Layer 3 of a small transformer language model trained on English Wikipedia (8 layers, counted from 0, width 128).
A neuron's activation on a vector x is GELU(weights . x + bias), where the dot is the dot product.

Input weights of the MLP neurons that the questions are about. A number n stands for (n - 128) times 0.0067.
n275 (bias -0.048): 136, 125, 159, 184, 109, 112, 164, 143, 116, 144, 61, 169, 190, 127, 65, 128, 145, 185, 63, 165, 163, 197, 138, 84, 140, 85, 129, 70, 120, 142, 39, 150, 101, 103, 137, 134, 191, 188, 139, 74, 132, 168, 103, 123, 111, 110, 163, 164, 126, 175, 90, 114, 159, 153, 91, 113, 108, 152, 133, 75, 174, 143, 151, 140, 137, 153, 140, 165, 155, 93, 121, 122, 72, 136, 116, 116, 92, 91, 78, 96, 134, 115, 107, 127, 158, 111, 144, 100, 151, 96, 149, 94, 55, 145, 175, 133, 84, 161, 64, 160, 135, 207, 168, 68, 156, 125, 162, 66, 113, 84, 170, 148, 149, 89, 168, 80, 165, 192, 96, 89, 156, 88, 141, 119, 157, 129, 161, 133
n318 (bias -0.070): 89, 147, 164, 98, 97, 149, 198, 100, 196, 175, 151, 88, 184, 138, 88, 73, 73, 131, 58, 149, 165, 151, 151, 146, 154, 102, 144, 137, 184, 70, 122, 66, 155, 139, 199, 89, 135, 147, 100, 135, 170, 154, 145, 147, 73, 71, 122, 89, 120, 78, 167, 106, 110, 148, 95, 103, 62, 98, 150, 189, 103, 140, 141, 149, 159, 146, 119, 132, 6, 131, 42, 99, 107, 110, 182, 132, 163, 174, 154, 132, 153, 131, 126, 140, 89, 111, 97, 48, 170, 107, 103, 176, 142, 114, 130, 111, 76, 187, 109, 144, 107, 138, 83, 135, 178, 178, 132, 121, 110, 96, 158, 118, 154, 149, 137, 121, 125, 171, 201, 170, 144, 175, 156, 152, 140, 111, 88, 136
n322 (bias -0.065): 109, 73, 169, 205, 121, 126, 184, 127, 75, 138, 102, 83, 143, 100, 102, 175, 105, 111, 189, 176, 76, 174, 141, 114, 93, 99, 137, 147, 138, 192, 95, 86, 155, 164, 93, 176, 137, 125, 106, 67, 197, 171, 60, 160, 203, 108, 81, 86, 183, 138, 137, 79, 117, 141, 172, 31, 74, 92, 195, 116, 134, 81, 186, 112, 154, 121, 72, 182, 85, 85, 112, 120, 91, 131, 113, 61, 147, 167, 66, 117, 132, 146, 116, 96, 66, 147, 121, 131, 114, 169, 204, 203, 133, 157, 168, 144, 121, 128, 124, 130, 134, 160, 156, 103, 127, 151, 107, 112, 141, 120, 163, 142, 154, 100, 149, 82, 106, 113, 69, 166, 152, 113, 118, 171, 139, 102, 146, 172
n328 (bias -0.045): 176, 158, 182, 98, 132, 172, 140, 113, 121, 55, 125, 88, 119, 113, 55, 126, 94, 93, 99, 153, 125, 137, 86, 103, 154, 114, 170, 106, 150, 185, 89, 157, 132, 88, 134, 178, 149, 124, 189, 148, 139, 145, 121, 158, 132, 146, 115, 129, 105, 146, 78, 127, 94, 110, 102, 116, 137, 191, 121, 130, 155, 146, 183, 45, 153, 76, 113, 121, 137, 122, 121, 118, 91, 83, 127, 165, 140, 135, 117, 151, 124, 110, 110, 177, 150, 117, 119, 107, 133, 142, 121, 125, 109, 131, 168, 105, 113, 141, 146, 101, 155, 71, 128, 155, 98, 109, 124, 147, 100, 179, 133, 172, 139, 132, 111, 88, 167, 152, 172, 161, 142, 165, 100, 86, 132, 141, 109, 111
n441 (bias -0.054): 123, 72, 171, 146, 75, 102, 125, 147, 160, 123, 78, 115, 181, 160, 72, 93, 76, 74, 192, 107, 186, 131, 35, 135, 147, 156, 162, 166, 140, 127, 95, 176, 134, 55, 163, 190, 207, 124, 89, 81, 133, 164, 117, 153, 111, 158, 125, 155, 138, 171, 166, 89, 112, 136, 177, 75, 138, 87, 157, 188, 108, 144, 213, 186, 103, 169, 94, 167, 119, 148, 123, 98, 127, 94, 86, 59, 120, 126, 150, 177, 94, 59, 158, 166, 155, 112, 146, 81, 87, 128, 136, 78, 141, 101, 171, 118, 156, 130, 116, 90, 64, 123, 64, 125, 127, 103, 63, 136, 125, 107, 187, 121, 131, 128, 135, 171, 178, 112, 185, 111, 67, 190, 112, 135, 123, 118, 159, 110
n493 (bias -0.021): 129, 158, 68, 125, 97, 145, 172, 97, 131, 173, 139, 113, 159, 151, 151, 101, 129, 124, 123, 120, 161, 106, 169, 133, 115, 111, 146, 118, 130, 142, 133, 95, 130, 171, 162, 116, 95, 117, 138, 106, 122, 160, 182, 132, 112, 140, 132, 146, 97, 65, 168, 168, 142, 149, 135, 128, 173, 83, 140, 102, 126, 120, 134, 150, 139, 173, 134, 151, 111, 89, 106, 141, 83, 186, 111, 83, 132, 142, 180, 181, 125, 118, 108, 102, 92, 81, 151, 150, 192, 154, 85, 74, 110, 109, 117, 101, 110, 109, 126, 64, 109, 85, 167, 109, 130, 75, 75, 96, 151, 103, 100, 167, 151, 135, 131, 109, 207, 143, 142, 121, 133, 96, 145, 78, 180, 101, 130, 96
n518 (bias -0.073): 89, 201, 94, 146, 122, 56, 201, 119, 143, 134, 117, 77, 153, 126, 182, 91, 147, 91, 133, 121, 182, 161, 60, 99, 125, 109, 161, 81, 168, 150, 110, 141, 131, 115, 101, 143, 184, 97, 123, 44, 180, 116, 170, 127, 30, 136, 135, 145, 101, 127, 130, 148, 89, 161, 136, 133, 145, 179, 85, 136, 159, 186, 105, 164, 112, 97, 140, 139, 138, 130, 187, 49, 95, 83, 107, 144, 203, 138, 121, 151, 155, 141, 212, 36, 113, 112, 70, 90, 152, 100, 69, 142, 151, 106, 96, 111, 149, 188, 132, 103, 85, 131, 136, 204, 118, 130, 56, 91, 182, 89, 128, 79, 88, 171, 133, 144, 125, 164, 115, 108, 159, 172, 119, 100, 138, 129, 159, 181
n573 (bias -0.050): 120, 81, 130, 123, 134, 151, 196, 141, 59, 193, 101, 119, 180, 108, 125, 86, 173, 155, 51, 151, 150, 104, 148, 80, 167, 189, 95, 109, 158, 125, 165, 147, 70, 159, 92, 87, 98, 126, 145, 118, 181, 129, 138, 157, 116, 94, 142, 117, 52, 65, 150, 138, 173, 87, 111, 196, 142, 116, 161, 145, 164, 126, 123, 157, 114, 146, 55, 77, 156, 119, 120, 123, 165, 49, 100, 64, 172, 160, 156, 67, 130, 154, 94, 60, 64, 165, 124, 146, 190, 187, 103, 119, 162, 124, 97, 108, 176, 122, 142, 119, 127, 119, 176, 141, 104, 96, 90, 118, 140, 94, 156, 112, 91, 147, 151, 125, 172, 195, 142, 187, 140, 183, 108, 158, 90, 114, 80, 145
n600 (bias -0.032): 143, 86, 131, 82, 159, 148, 122, 170, 146, 217, 138, 112, 132, 123, 165, 122, 86, 164, 69, 120, 58, 112, 76, 200, 123, 143, 129, 175, 110, 112, 144, 139, 180, 152, 92, 132, 72, 177, 168, 137, 150, 88, 203, 139, 189, 86, 148, 199, 159, 127, 182, 148, 99, 125, 149, 165, 131, 102, 158, 163, 133, 173, 184, 132, 148, 93, 169, 100, 88, 129, 92, 147, 93, 123, 114, 127, 166, 127, 128, 118, 150, 157, 159, 102, 55, 105, 123, 124, 160, 157, 100, 73, 50, 113, 93, 102, 49, 44, 121, 140, 85, 115, 117, 102, 140, 131, 130, 68, 124, 104, 161, 113, 145, 92, 102, 132, 79, 129, 123, 159, 145, 159, 161, 127, 160, 73, 146, 116
n625 (bias -0.008): 122, 113, 188, 75, 94, 167, 129, 86, 83, 133, 140, 146, 160, 150, 99, 108, 97, 144, 101, 136, 110, 57, 88, 125, 82, 120, 148, 91, 168, 68, 181, 89, 125, 128, 144, 94, 168, 96, 172, 150, 157, 129, 140, 125, 160, 104, 150, 127, 153, 169, 102, 120, 102, 165, 155, 142, 143, 108, 75, 155, 156, 146, 145, 168, 151, 102, 137, 124, 165, 103, 107, 123, 179, 103, 146, 92, 132, 167, 145, 119, 155, 105, 95, 125, 73, 123, 151, 132, 132, 110, 140, 182, 174, 153, 123, 145, 131, 133, 156, 121, 134, 119, 140, 165, 108, 104, 94, 47, 118, 136, 130, 143, 124, 129, 87, 78, 122, 172, 131, 116, 124, 100, 141, 157, 103, 95, 138, 160
n648 (bias -0.049): 157, 76, 153, 136, 131, 127, 168, 126, 150, 33, 107, 198, 69, 145, 94, 168, 123, 137, 135, 64, 228, 81, 170, 126, 111, 142, 53, 69, 177, 92, 165, 176, 86, 84, 156, 209, 122, 106, 94, 154, 160, 172, 126, 98, 127, 58, 77, 103, 83, 114, 154, 108, 103, 153, 104, 179, 185, 160, 80, 111, 132, 72, 124, 124, 167, 109, 118, 151, 91, 151, 142, 134, 67, 85, 92, 158, 84, 166, 51, 167, 86, 55, 123, 69, 149, 117, 153, 108, 140, 78, 145, 97, 201, 163, 128, 99, 115, 204, 72, 171, 147, 83, 186, 104, 156, 108, 215, 60, 127, 161, 171, 147, 141, 95, 77, 117, 135, 188, 107, 132, 114, 145, 127, 180, 183, 173, 182, 162
n655 (bias -0.037): 202, 130, 188, 166, 182, 168, 55, 130, 106, 176, 85, 131, 74, 142, 141, 172, 109, 137, 120, 161, 79, 126, 121, 115, 102, 122, 119, 49, 164, 146, 101, 92, 121, 132, 52, 100, 88, 120, 97, 162, 133, 189, 126, 141, 103, 193, 111, 158, 97, 97, 127, 110, 186, 38, 116, 94, 102, 171, 122, 132, 118, 70, 81, 153, 189, 188, 160, 137, 105, 121, 106, 49, 123, 138, 154, 143, 155, 221, 121, 142, 114, 182, 183, 132, 83, 167, 114, 158, 159, 88, 96, 96, 125, 133, 150, 113, 112, 185, 161, 163, 143, 139, 136, 129, 148, 148, 117, 170, 151, 98, 133, 115, 82, 155, 67, 106, 109, 123, 131, 150, 152, 107, 169, 143, 101, 105, 165, 53

Each question shows a token from some text and the vector x that enters the MLP there. A number n stands for (n - 128) times 0.033.

" selected": 101, 107, 87, 95, 207, 111, 146, 129, 151, 118, 61, 165, 108, 126, 171, 83, 176, 93, 151, 151, 117, 166, 48, 140, 110, 115, 118, 186, 79, 117, 148, 139, 81, 104, 172, 112, 74, 144, 141, 106, 126, 118, 67, 56, 122, 113, 222, 119, 111, 120, 104, 123, 117, 152, 112, 181, 145, 146, 98, 94, 109, 122, 142, 104, 119, 181, 177, 165, 104, 107, 68, 103, 130, 153, 90, 116, 164, 139, 128, 123, 128, 137, 144, 109, 165, 168, 120, 152, 139, 120, 78, 171, 167, 126, 111, 158, 152, 120, 143, 147, 167, 168, 118, 101, 129, 165, 111, 115, 149, 175, 139, 149, 143, 133, 121, 149, 179, 156, 112, 109, 110, 73, 149, 123, 139, 119, 64, 113
The most active neuron and its activation: n518, at about 0.42

".": 74, 74, 94, 132, 188, 121, 110, 136, 137, 123, 107, 162, 87, 120, 153, 104, 170, 156, 193, 162, 130, 155, 66, 115, 110, 104, 127, 141, 56, 139, 149, 147, 121, 113, 186, 78, 91, 125, 119, 77, 132, 115, 63, 78, 127, 118, 181, 143, 140, 106, 123, 119, 107, 117, 112, 147, 152, 139, 132, 109, 118, 106, 132, 111, 124, 144, 122, 152, 101, 89, 61, 81, 139, 149, 115, 140, 136, 124, 103, 133, 136, 151, 132, 113, 130, 182, 136, 176, 132, 168, 142, 182, 117, 106, 131, 137, 149, 112, 150, 155, 193, 162, 104, 146, 114, 182, 107, 81, 150, 113, 122, 137, 157, 164, 117, 141, 192, 165, 113, 185, 118, 66, 167, 137, 107, 132, 74, 107
Which three neurons fire most, strongest first? n322, n573, n655

" available": 96, 109, 111, 112, 227, 118, 121, 146, 168, 118, 98, 201, 100, 101, 141, 62, 135, 140, 164, 189, 118, 174, 51, 157, 124, 117, 110, 172, 77, 109, 150, 142, 123, 108, 164, 97, 92, 147, 133, 84, 99, 105, 76, 53, 115, 128, 211, 99, 124, 119, 112, 120, 112, 121, 108, 170, 154, 140, 134, 117, 137, 104, 113, 120, 83, 152, 154, 150, 89, 101, 83, 105, 125, 149, 117, 106, 131, 137, 97, 150, 142, 151, 143, 130, 145, 148, 146, 138, 107, 113, 138, 176, 151, 120, 134, 169, 184, 123, 156, 153, 159, 157, 99, 122, 143, 177, 128, 88, 160, 174, 101, 130, 105, 152, 151, 147, 165, 168, 114, 119, 102, 58, 154, 116, 107, 133, 75, 92
Which of these neurons fires most? n275

"\"": 88, 107, 86, 125, 194, 90, 141, 153, 148, 121, 122, 147, 111, 114, 130, 75, 188, 110, 182, 151, 102, 144, 46, 143, 96, 80, 93, 136, 102, 148, 154, 126, 106, 133, 161, 105, 97, 126, 127, 71, 124, 102, 54, 81, 138, 116, 201, 115, 151, 136, 129, 106, 114, 156, 82, 144, 153, 142, 92, 117, 92, 116, 140, 120, 96, 121, 146, 164, 119, 75, 62, 110, 108, 139, 114, 151, 144, 140, 118, 111, 153, 150, 178, 152, 165, 178, 122, 175, 142, 147, 91, 184, 156, 109, 145, 143, 162, 130, 152, 150, 180, 173, 120, 105, 149, 167, 111, 88, 159, 129, 116, 147, 132, 144, 119, 161, 166, 134, 132, 166, 94, 72, 152, 126, 88, 155, 60, 136
Which of these neurons fires most? n518

"1": 82, 80, 59, 106, 199, 118, 118, 141, 124, 103, 79, 153, 110, 94, 153, 104, 171, 97, 158, 158, 128, 159, 47, 180, 137, 131, 87, 165, 91, 145, 108, 127, 86, 139, 178, 103, 88, 132, 135, 113, 132, 132, 98, 52, 122, 128, 187, 118, 104, 134, 110, 151, 102, 136, 85, 186, 159, 153, 95, 130, 119, 119, 141, 78, 104, 148, 97, 145, 103, 89, 71, 154, 140, 151, 102, 132, 133, 125, 102, 142, 151, 152, 151, 120, 149, 169, 119, 169, 162, 143, 126, 144, 138, 95, 116, 145, 162, 118, 154, 159, 153, 142, 152, 86, 128, 153, 61, 88, 154, 117, 128, 125, 182, 185, 116, 152, 204, 153, 131, 172, 104, 114, 142, 139, 125, 153, 73, 103
Which of these neurons fires most? n573

"\n": 77, 85, 88, 112, 213, 109, 119, 153, 129, 109, 117, 143, 90, 120, 129, 84, 164, 127, 177, 126, 107, 154, 58, 130, 112, 113, 101, 136, 64, 142, 170, 165, 120, 101, 168, 81, 77, 130, 104, 78, 129, 123, 84, 106, 133, 118, 162, 124, 124, 121, 118, 135, 90, 109, 103, 145, 173, 113, 106, 92, 82, 84, 133, 121, 120, 150, 119, 158, 92, 113, 67, 85, 146, 153, 115, 157, 145, 116, 119, 164, 153, 165, 150, 128, 155, 168, 135, 184, 154, 182, 141, 181, 119, 103, 117, 139, 149, 117, 130, 163, 174, 174, 102, 120, 126, 160, 115, 108, 153, 125, 120, 141, 134, 169, 121, 147, 198, 174, 164, 172, 92, 74, 167, 123, 111, 129, 105, 99
The two highest activations, in order: n655, n573

"ation": 75, 97, 120, 98, 198, 108, 105, 150, 141, 119, 139, 119, 114, 91, 154, 85, 121, 115, 164, 168, 98, 172, 63, 152, 140, 111, 104, 152, 97, 122, 190, 113, 97, 119, 213, 90, 109, 151, 162, 98, 113, 136, 57, 92, 89, 127, 186, 137, 116, 130, 130, 138, 106, 101, 101, 162, 130, 167, 96, 116, 83, 114, 117, 117, 115, 146, 180, 151, 89, 107, 56, 104, 136, 160, 112, 140, 131, 143, 79, 139, 125, 135, 124, 176, 147, 185, 142, 153, 124, 124, 129, 186, 158, 107, 148, 168, 144, 129, 168, 142, 188, 145, 95, 115, 155, 173, 115, 91, 132, 155, 116, 117, 165, 166, 129, 120, 181, 149, 111, 170, 105, 76, 160, 113, 85, 132, 64, 107
Which of these neurons fires most? n318

"ative": 97, 124, 106, 110, 209, 88, 139, 156, 142, 118, 122, 137, 96, 118, 125, 103, 135, 107, 168, 167, 133, 165, 61, 138, 93, 130, 89, 164, 66, 127, 178, 135, 106, 127, 197, 86, 117, 155, 143, 99, 109, 142, 49, 84, 120, 118, 155, 145, 114, 143, 118, 151, 90, 104, 111, 167, 146, 141, 139, 155, 76, 108, 128, 111, 108, 152, 187, 151, 63, 111, 37, 108, 130, 140, 112, 112, 138, 132, 112, 137, 137, 126, 104, 149, 129, 202, 143, 157, 114, 116, 111, 158, 162, 130, 159, 166, 160, 127, 157, 112, 171, 143, 95, 114, 153, 139, 147, 99, 129, 148, 101, 114, 165, 190, 128, 133, 181, 180, 107, 158, 103, 68, 145, 119, 100, 153, 71, 115
Which of these neurons fires most? n318

"ve": 97, 119, 109, 75, 159, 122, 121, 138, 116, 116, 106, 156, 118, 93, 99, 78, 137, 80, 136, 151, 96, 125, 46, 172, 152, 103, 113, 115, 87, 122, 152, 136, 116, 115, 169, 112, 91, 122, 180, 115, 111, 99, 85, 50, 100, 148, 203, 122, 137, 142, 105, 118, 97, 145, 137, 155, 158, 188, 107, 116, 104, 132, 142, 117, 150, 139, 177, 165, 97, 88, 35, 105, 162, 155, 98, 151, 149, 129, 104, 113, 125, 148, 115, 152, 124, 148, 108, 151, 114, 154, 125, 178, 160, 119, 125, 133, 165, 142, 166, 155, 168, 174, 124, 123, 111, 183, 93, 97, 123, 139, 123, 145, 158, 171, 106, 97, 216, 126, 168, 200, 113, 96, 149, 132, 89, 123, 70, 131
Which three neurons fire most, strongest first? n625, n328, n318

"ni": 83, 131, 137, 115, 178, 109, 131, 160, 114, 105, 102, 101, 103, 108, 128, 105, 127, 107, 171, 131, 93, 152, 37, 159, 114, 117, 99, 152, 102, 158, 141, 126, 68, 109, 178, 105, 61, 147, 170, 104, 120, 143, 62, 56, 138, 155, 159, 118, 133, 144, 117, 156, 137, 175, 100, 117, 149, 131, 104, 143, 80, 127, 169, 107, 131, 113, 167, 161, 93, 96, 34, 103, 189, 152, 123, 154, 146, 151, 86, 156, 158, 128, 135, 138, 112, 153, 156, 170, 100, 156, 90, 171, 162, 134, 128, 141, 154, 148, 174, 112, 183, 151, 134, 123, 111, 160, 122, 75, 97, 142, 99, 153, 137, 141, 106, 154, 172, 120, 127, 185, 121, 115, 144, 123, 82, 131, 79, 140
Which three neurons fire most, strongest first? n625, n322, n328

"2": 86, 104, 72, 128, 177, 86, 114, 143, 155, 113, 78, 162, 101, 133, 159, 100, 172, 143, 175, 137, 126, 133, 36, 174, 138, 103, 93, 147, 58, 144, 114, 163, 107, 119, 181, 113, 110, 138, 122, 117, 124, 149, 95, 64, 112, 129, 179, 105, 122, 136, 136, 165, 99, 167, 94, 158, 166, 167, 109, 126, 102, 118, 117, 107, 96, 154, 123, 168, 73, 148, 61, 125, 141, 166, 96, 153, 117, 124, 109, 169, 143, 157, 125, 108, 146, 144, 112, 185, 145, 139, 125, 160, 122, 122, 112, 135, 162, 141, 127, 171, 144, 162, 121, 101, 111, 166, 67, 96, 163, 116, 140, 123, 118, 181, 133, 163, 166, 146, 109, 171, 103, 75, 140, 105, 110, 151, 63, 88
Which of these neurons fires most? n518

" was": 99, 117, 109, 105, 190, 107, 92, 171, 121, 104, 80, 163, 93, 75, 118, 58, 177, 134, 152, 176, 98, 157, 48, 114, 118, 97, 126, 141, 71, 145, 139, 144, 122, 151, 198, 123, 112, 127, 130, 64, 135, 126, 67, 59, 99, 123, 194, 127, 119, 121, 130, 118, 84, 126, 117, 149, 191, 168, 130, 110, 125, 100, 153, 115, 118, 141, 147, 144, 114, 84, 89, 101, 145, 181, 132, 150, 114, 116, 108, 133, 176, 125, 173, 139, 116, 150, 139, 163, 131, 121, 88, 167, 137, 118, 136, 127, 174, 108, 116, 123, 188, 182, 115, 110, 135, 185, 130, 93, 128, 118, 116, 117, 165, 154, 127, 153, 197, 149, 135, 155, 76, 114, 158, 127, 121, 125, 76, 120
The two highest activations, in order: n275, n518

" Love": 81, 124, 97, 110, 188, 95, 90, 151, 162, 145, 139, 145, 101, 139, 103, 47, 159, 120, 152, 154, 83, 126, 48, 162, 120, 105, 130, 119, 107, 140, 170, 122, 115, 137, 168, 97, 111, 107, 177, 95, 106, 107, 49, 72, 110, 121, 193, 154, 141, 142, 112, 105, 73, 138, 104, 173, 147, 169, 88, 124, 95, 119, 156, 108, 144, 101, 177, 143, 113, 132, 57, 116, 180, 131, 89, 124, 106, 115, 136, 142, 115, 148, 149, 159, 156, 155, 150, 159, 125, 135, 117, 173, 160, 123, 103, 167, 162, 148, 155, 139, 200, 155, 122, 102, 143, 162, 107, 95, 132, 146, 96, 173, 105, 148, 132, 154, 188, 131, 102, 183, 97, 77, 140, 126, 102, 136, 77, 88
Which of these neurons fires most? n625

" ": 71, 90, 75, 147, 188, 101, 115, 143, 128, 120, 79, 185, 99, 117, 138, 102, 171, 80, 161, 139, 90, 180, 42, 121, 139, 127, 107, 161, 86, 119, 144, 156, 95, 133, 201, 85, 109, 141, 137, 116, 140, 134, 82, 67, 100, 112, 169, 126, 132, 117, 128, 163, 90, 162, 118, 174, 165, 128, 121, 107, 87, 122, 136, 134, 128, 105, 124, 148, 87, 95, 99, 132, 137, 129, 95, 126, 116, 127, 86, 161, 146, 154, 134, 115, 155, 205, 136, 161, 173, 147, 111, 155, 154, 129, 110, 105, 147, 95, 163, 155, 164, 155, 144, 108, 148, 146, 107, 76, 152, 158, 119, 119, 174, 125, 105, 122, 161, 131, 144, 170, 80, 79, 163, 130, 142, 155, 81, 89
Which of these neurons fires most? n648

"'": 94, 93, 109, 132, 216, 117, 102, 137, 163, 139, 139, 114, 98, 151, 124, 105, 158, 115, 174, 162, 85, 187, 56, 137, 119, 85, 69, 130, 88, 142, 182, 140, 104, 132, 186, 80, 86, 133, 137, 86, 120, 147, 36, 69, 131, 94, 159, 120, 158, 122, 151, 110, 119, 129, 99, 160, 146, 132, 122, 141, 105, 114, 138, 123, 103, 155, 147, 149, 86, 103, 58, 125, 134, 144, 111, 117, 142, 133, 102, 114, 122, 144, 147, 122, 130, 173, 139, 171, 140, 138, 106, 181, 145, 108, 158, 130, 184, 123, 142, 148, 186, 135, 131, 130, 119, 155, 145, 110, 115, 140, 106, 124, 128, 183, 134, 160, 168, 149, 108, 167, 104, 105, 138, 132, 89, 117, 50, 121
The most active neuron and its activation: n322, at about 2.1

"av": 97, 109, 92, 101, 179, 104, 101, 100, 143, 92, 111, 144, 89, 106, 101, 114, 167, 113, 142, 160, 110, 149, 55, 186, 135, 74, 127, 142, 83, 138, 104, 170, 92, 153, 147, 101, 95, 154, 147, 106, 127, 97, 84, 68, 129, 144, 162, 115, 116, 141, 115, 163, 69, 121, 123, 176, 169, 184, 118, 91, 73, 137, 120, 144, 109, 117, 143, 167, 118, 116, 92, 120, 202, 126, 96, 155, 139, 151, 127, 148, 156, 124, 93, 114, 138, 159, 142, 112, 140, 146, 100, 149, 169, 121, 116, 109, 131, 109, 175, 186, 176, 146, 119, 134, 114, 144, 75, 112, 135, 149, 103, 192, 143, 164, 121, 127, 221, 160, 148, 165, 80, 112, 115, 130, 103, 174, 48, 120
Which three neurons fire most, strongest first? n328, n573, n625

"Bo": 99, 113, 92, 108, 178, 48, 107, 154, 152, 131, 98, 167, 79, 82, 127, 78, 180, 126, 154, 163, 93, 134, 65, 190, 129, 74, 131, 177, 64, 110, 128, 128, 134, 126, 165, 96, 99, 100, 170, 115, 131, 103, 85, 49, 127, 132, 181, 132, 119, 144, 94, 138, 83, 125, 115, 188, 182, 138, 138, 141, 97, 103, 154, 169, 109, 134, 149, 160, 98, 136, 38, 129, 163, 121, 91, 114, 126, 110, 123, 123, 122, 151, 154, 118, 130, 137, 138, 159, 135, 162, 131, 120, 152, 141, 105, 124, 149, 122, 145, 159, 158, 160, 107, 130, 126, 148, 105, 103, 141, 131, 118, 167, 132, 170, 127, 150, 187, 128, 162, 182, 102, 61, 171, 117, 119, 156, 81, 100
Which of these neurons fires most? n600

" He": 91, 107, 89, 130, 195, 69, 113, 175, 155, 119, 69, 155, 81, 119, 123, 75, 156, 120, 155, 158, 86, 149, 57, 160, 118, 91, 123, 146, 55, 172, 140, 138, 120, 132, 180, 103, 93, 136, 142, 87, 151, 112, 40, 86, 135, 138, 161, 134, 123, 143, 101, 118, 68, 124, 136, 150, 159, 155, 144, 138, 102, 94, 158, 153, 137, 146, 103, 138, 76, 126, 55, 124, 136, 157, 112, 124, 112, 102, 114, 119, 135, 157, 125, 127, 123, 161, 134, 167, 137, 148, 129, 159, 142, 104, 138, 114, 142, 105, 136, 132, 203, 146, 119, 119, 133, 169, 93, 95, 159, 109, 129, 179, 166, 160, 120, 187, 191, 137, 158, 171, 101, 69, 167, 116, 140, 122, 99, 119
Which of these neurons fires most? n322

"The": 69, 110, 118, 136, 187, 93, 121, 163, 142, 112, 106, 145, 99, 124, 121, 88, 163, 124, 162, 149, 109, 147, 55, 153, 95, 135, 98, 164, 77, 118, 176, 157, 131, 100, 167, 113, 110, 101, 152, 111, 94, 102, 29, 68, 147, 118, 171, 137, 144, 135, 98, 141, 91, 107, 134, 159, 176, 140, 146, 121, 97, 69, 146, 153, 103, 158, 122, 145, 92, 118, 68, 98, 146, 153, 78, 136, 132, 116, 120, 129, 140, 180, 131, 129, 157, 155, 139, 182, 118, 147, 125, 181, 126, 122, 125, 121, 138, 127, 147, 142, 161, 169, 105, 112, 93, 182, 113, 100, 149, 145, 118, 111, 175, 155, 140, 143, 185, 146, 155, 166, 98, 74, 168, 103, 129, 149, 76, 99
Which of these neurons fires most? n441

" November": 106, 104, 65, 90, 168, 95, 83, 146, 155, 131, 78, 162, 101, 101, 163, 85, 213, 111, 141, 132, 112, 152, 33, 132, 112, 112, 134, 172, 90, 126, 128, 151, 95, 118, 177, 102, 77, 111, 116, 120, 143, 112, 85, 77, 131, 111, 170, 150, 101, 128, 105, 125, 106, 114, 99, 176, 160, 166, 140, 133, 120, 115, 176, 114, 116, 126, 123, 160, 86, 107, 75, 120, 156, 159, 86, 152, 123, 136, 114, 125, 166, 123, 139, 121, 143, 177, 131, 150, 160, 126, 154, 148, 155, 154, 118, 131, 167, 86, 126, 151, 158, 154, 130, 104, 137, 155, 87, 81, 163, 175, 106, 153, 145, 138, 120, 148, 192, 163, 105, 169, 124, 67, 181, 96, 119, 163, 80, 103
Which of these neurons fires most? n573

"f": 79, 120, 88, 93, 159, 82, 116, 138, 146, 114, 108, 134, 104, 135, 137, 121, 156, 98, 158, 153, 126, 122, 45, 184, 136, 108, 101, 159, 62, 127, 152, 145, 83, 140, 184, 97, 105, 151, 177, 120, 147, 129, 95, 46, 96, 118, 219, 111, 99, 128, 124, 167, 77, 138, 125, 165, 137, 182, 126, 104, 106, 128, 141, 86, 140, 132, 147, 184, 90, 119, 42, 108, 151, 134, 108, 147, 148, 136, 126, 134, 147, 139, 161, 103, 122, 132, 130, 146, 134, 164, 121, 154, 176, 145, 150, 111, 151, 135, 177, 98, 139, 163, 130, 78, 130, 206, 101, 94, 135, 167, 138, 124, 131, 145, 75, 125, 180, 138, 149, 166, 100, 118, 149, 101, 101, 121, 75, 98
The most active neuron and its activation: n518, at about 1.4

" New": 100, 117, 86, 124, 182, 128, 134, 184, 155, 131, 93, 156, 90, 107, 133, 75, 157, 108, 173, 168, 80, 179, 70, 191, 90, 118, 115, 177, 30, 153, 162, 160, 109, 126, 180, 91, 91, 100, 174, 122, 118, 122, 75, 60, 101, 123, 168, 153, 110, 138, 117, 150, 104, 159, 99, 150, 150, 168, 129, 132, 114, 118, 146, 134, 111, 138, 114, 151, 84, 112, 30, 136, 181, 178, 79, 107, 133, 110, 93, 124, 140, 150, 133, 123, 151, 170, 111, 150, 136, 145, 98, 136, 128, 113, 72, 143, 135, 127, 145, 123, 143, 145, 137, 112, 131, 156, 129, 88, 142, 144, 150, 149, 129, 128, 147, 141, 175, 152, 144, 163, 94, 105, 143, 135, 112, 154, 85, 76
The most active neuron and its activation: n600, at about 2.3

"m": 80, 152, 134, 104, 176, 90, 112, 146, 116, 111, 118, 149, 87, 94, 141, 121, 123, 122, 177, 146, 83, 139, 51, 186, 151, 120, 90, 155, 56, 139, 166, 122, 99, 127, 169, 93, 102, 130, 144, 105, 89, 123, 77, 52, 89, 133, 181, 137, 138, 148, 109, 125, 87, 143, 108, 153, 169, 196, 131, 105, 108, 122, 155, 132, 126, 125, 162, 144, 82, 120, 60, 85, 180, 142, 128, 171, 143, 163, 116, 136, 159, 112, 152, 98, 122, 166, 131, 143, 115, 145, 125, 149, 169, 139, 163, 138, 151, 114, 164, 118, 130, 163, 122, 92, 136, 150, 104, 106, 174, 147, 102, 95, 119, 149, 119, 146, 184, 140, 145, 189, 123, 84, 189, 97, 79, 114, 74, 119
Which three neurons fire most, strongest first? n655, n518, n625

" interest": 79, 109, 107, 101, 202, 90, 135, 135, 160, 122, 136, 100, 118, 130, 169, 46, 175, 138, 167, 162, 104, 196, 49, 164, 131, 111, 102, 159, 83, 121, 188, 119, 97, 131, 209, 92, 93, 143, 118, 96, 99, 94, 56, 78, 116, 136, 173, 121, 138, 111, 118, 131, 117, 130, 97, 145, 138, 150, 112, 123, 92, 93, 170, 125, 128, 133, 181, 142, 88, 126, 72, 118, 130, 143, 94, 122, 138, 149, 108, 133, 136, 148, 123, 147, 162, 182, 184, 151, 114, 142, 98, 173, 153, 114, 140, 141, 158, 129, 140, 135, 166, 104, 101, 104, 139, 178, 130, 101, 114, 130, 83, 125, 140, 146, 125, 133, 160, 176, 90, 198, 142, 91, 145, 118, 98, 125, 88, 107
The most active neuron and its activation: n318, at about 1.8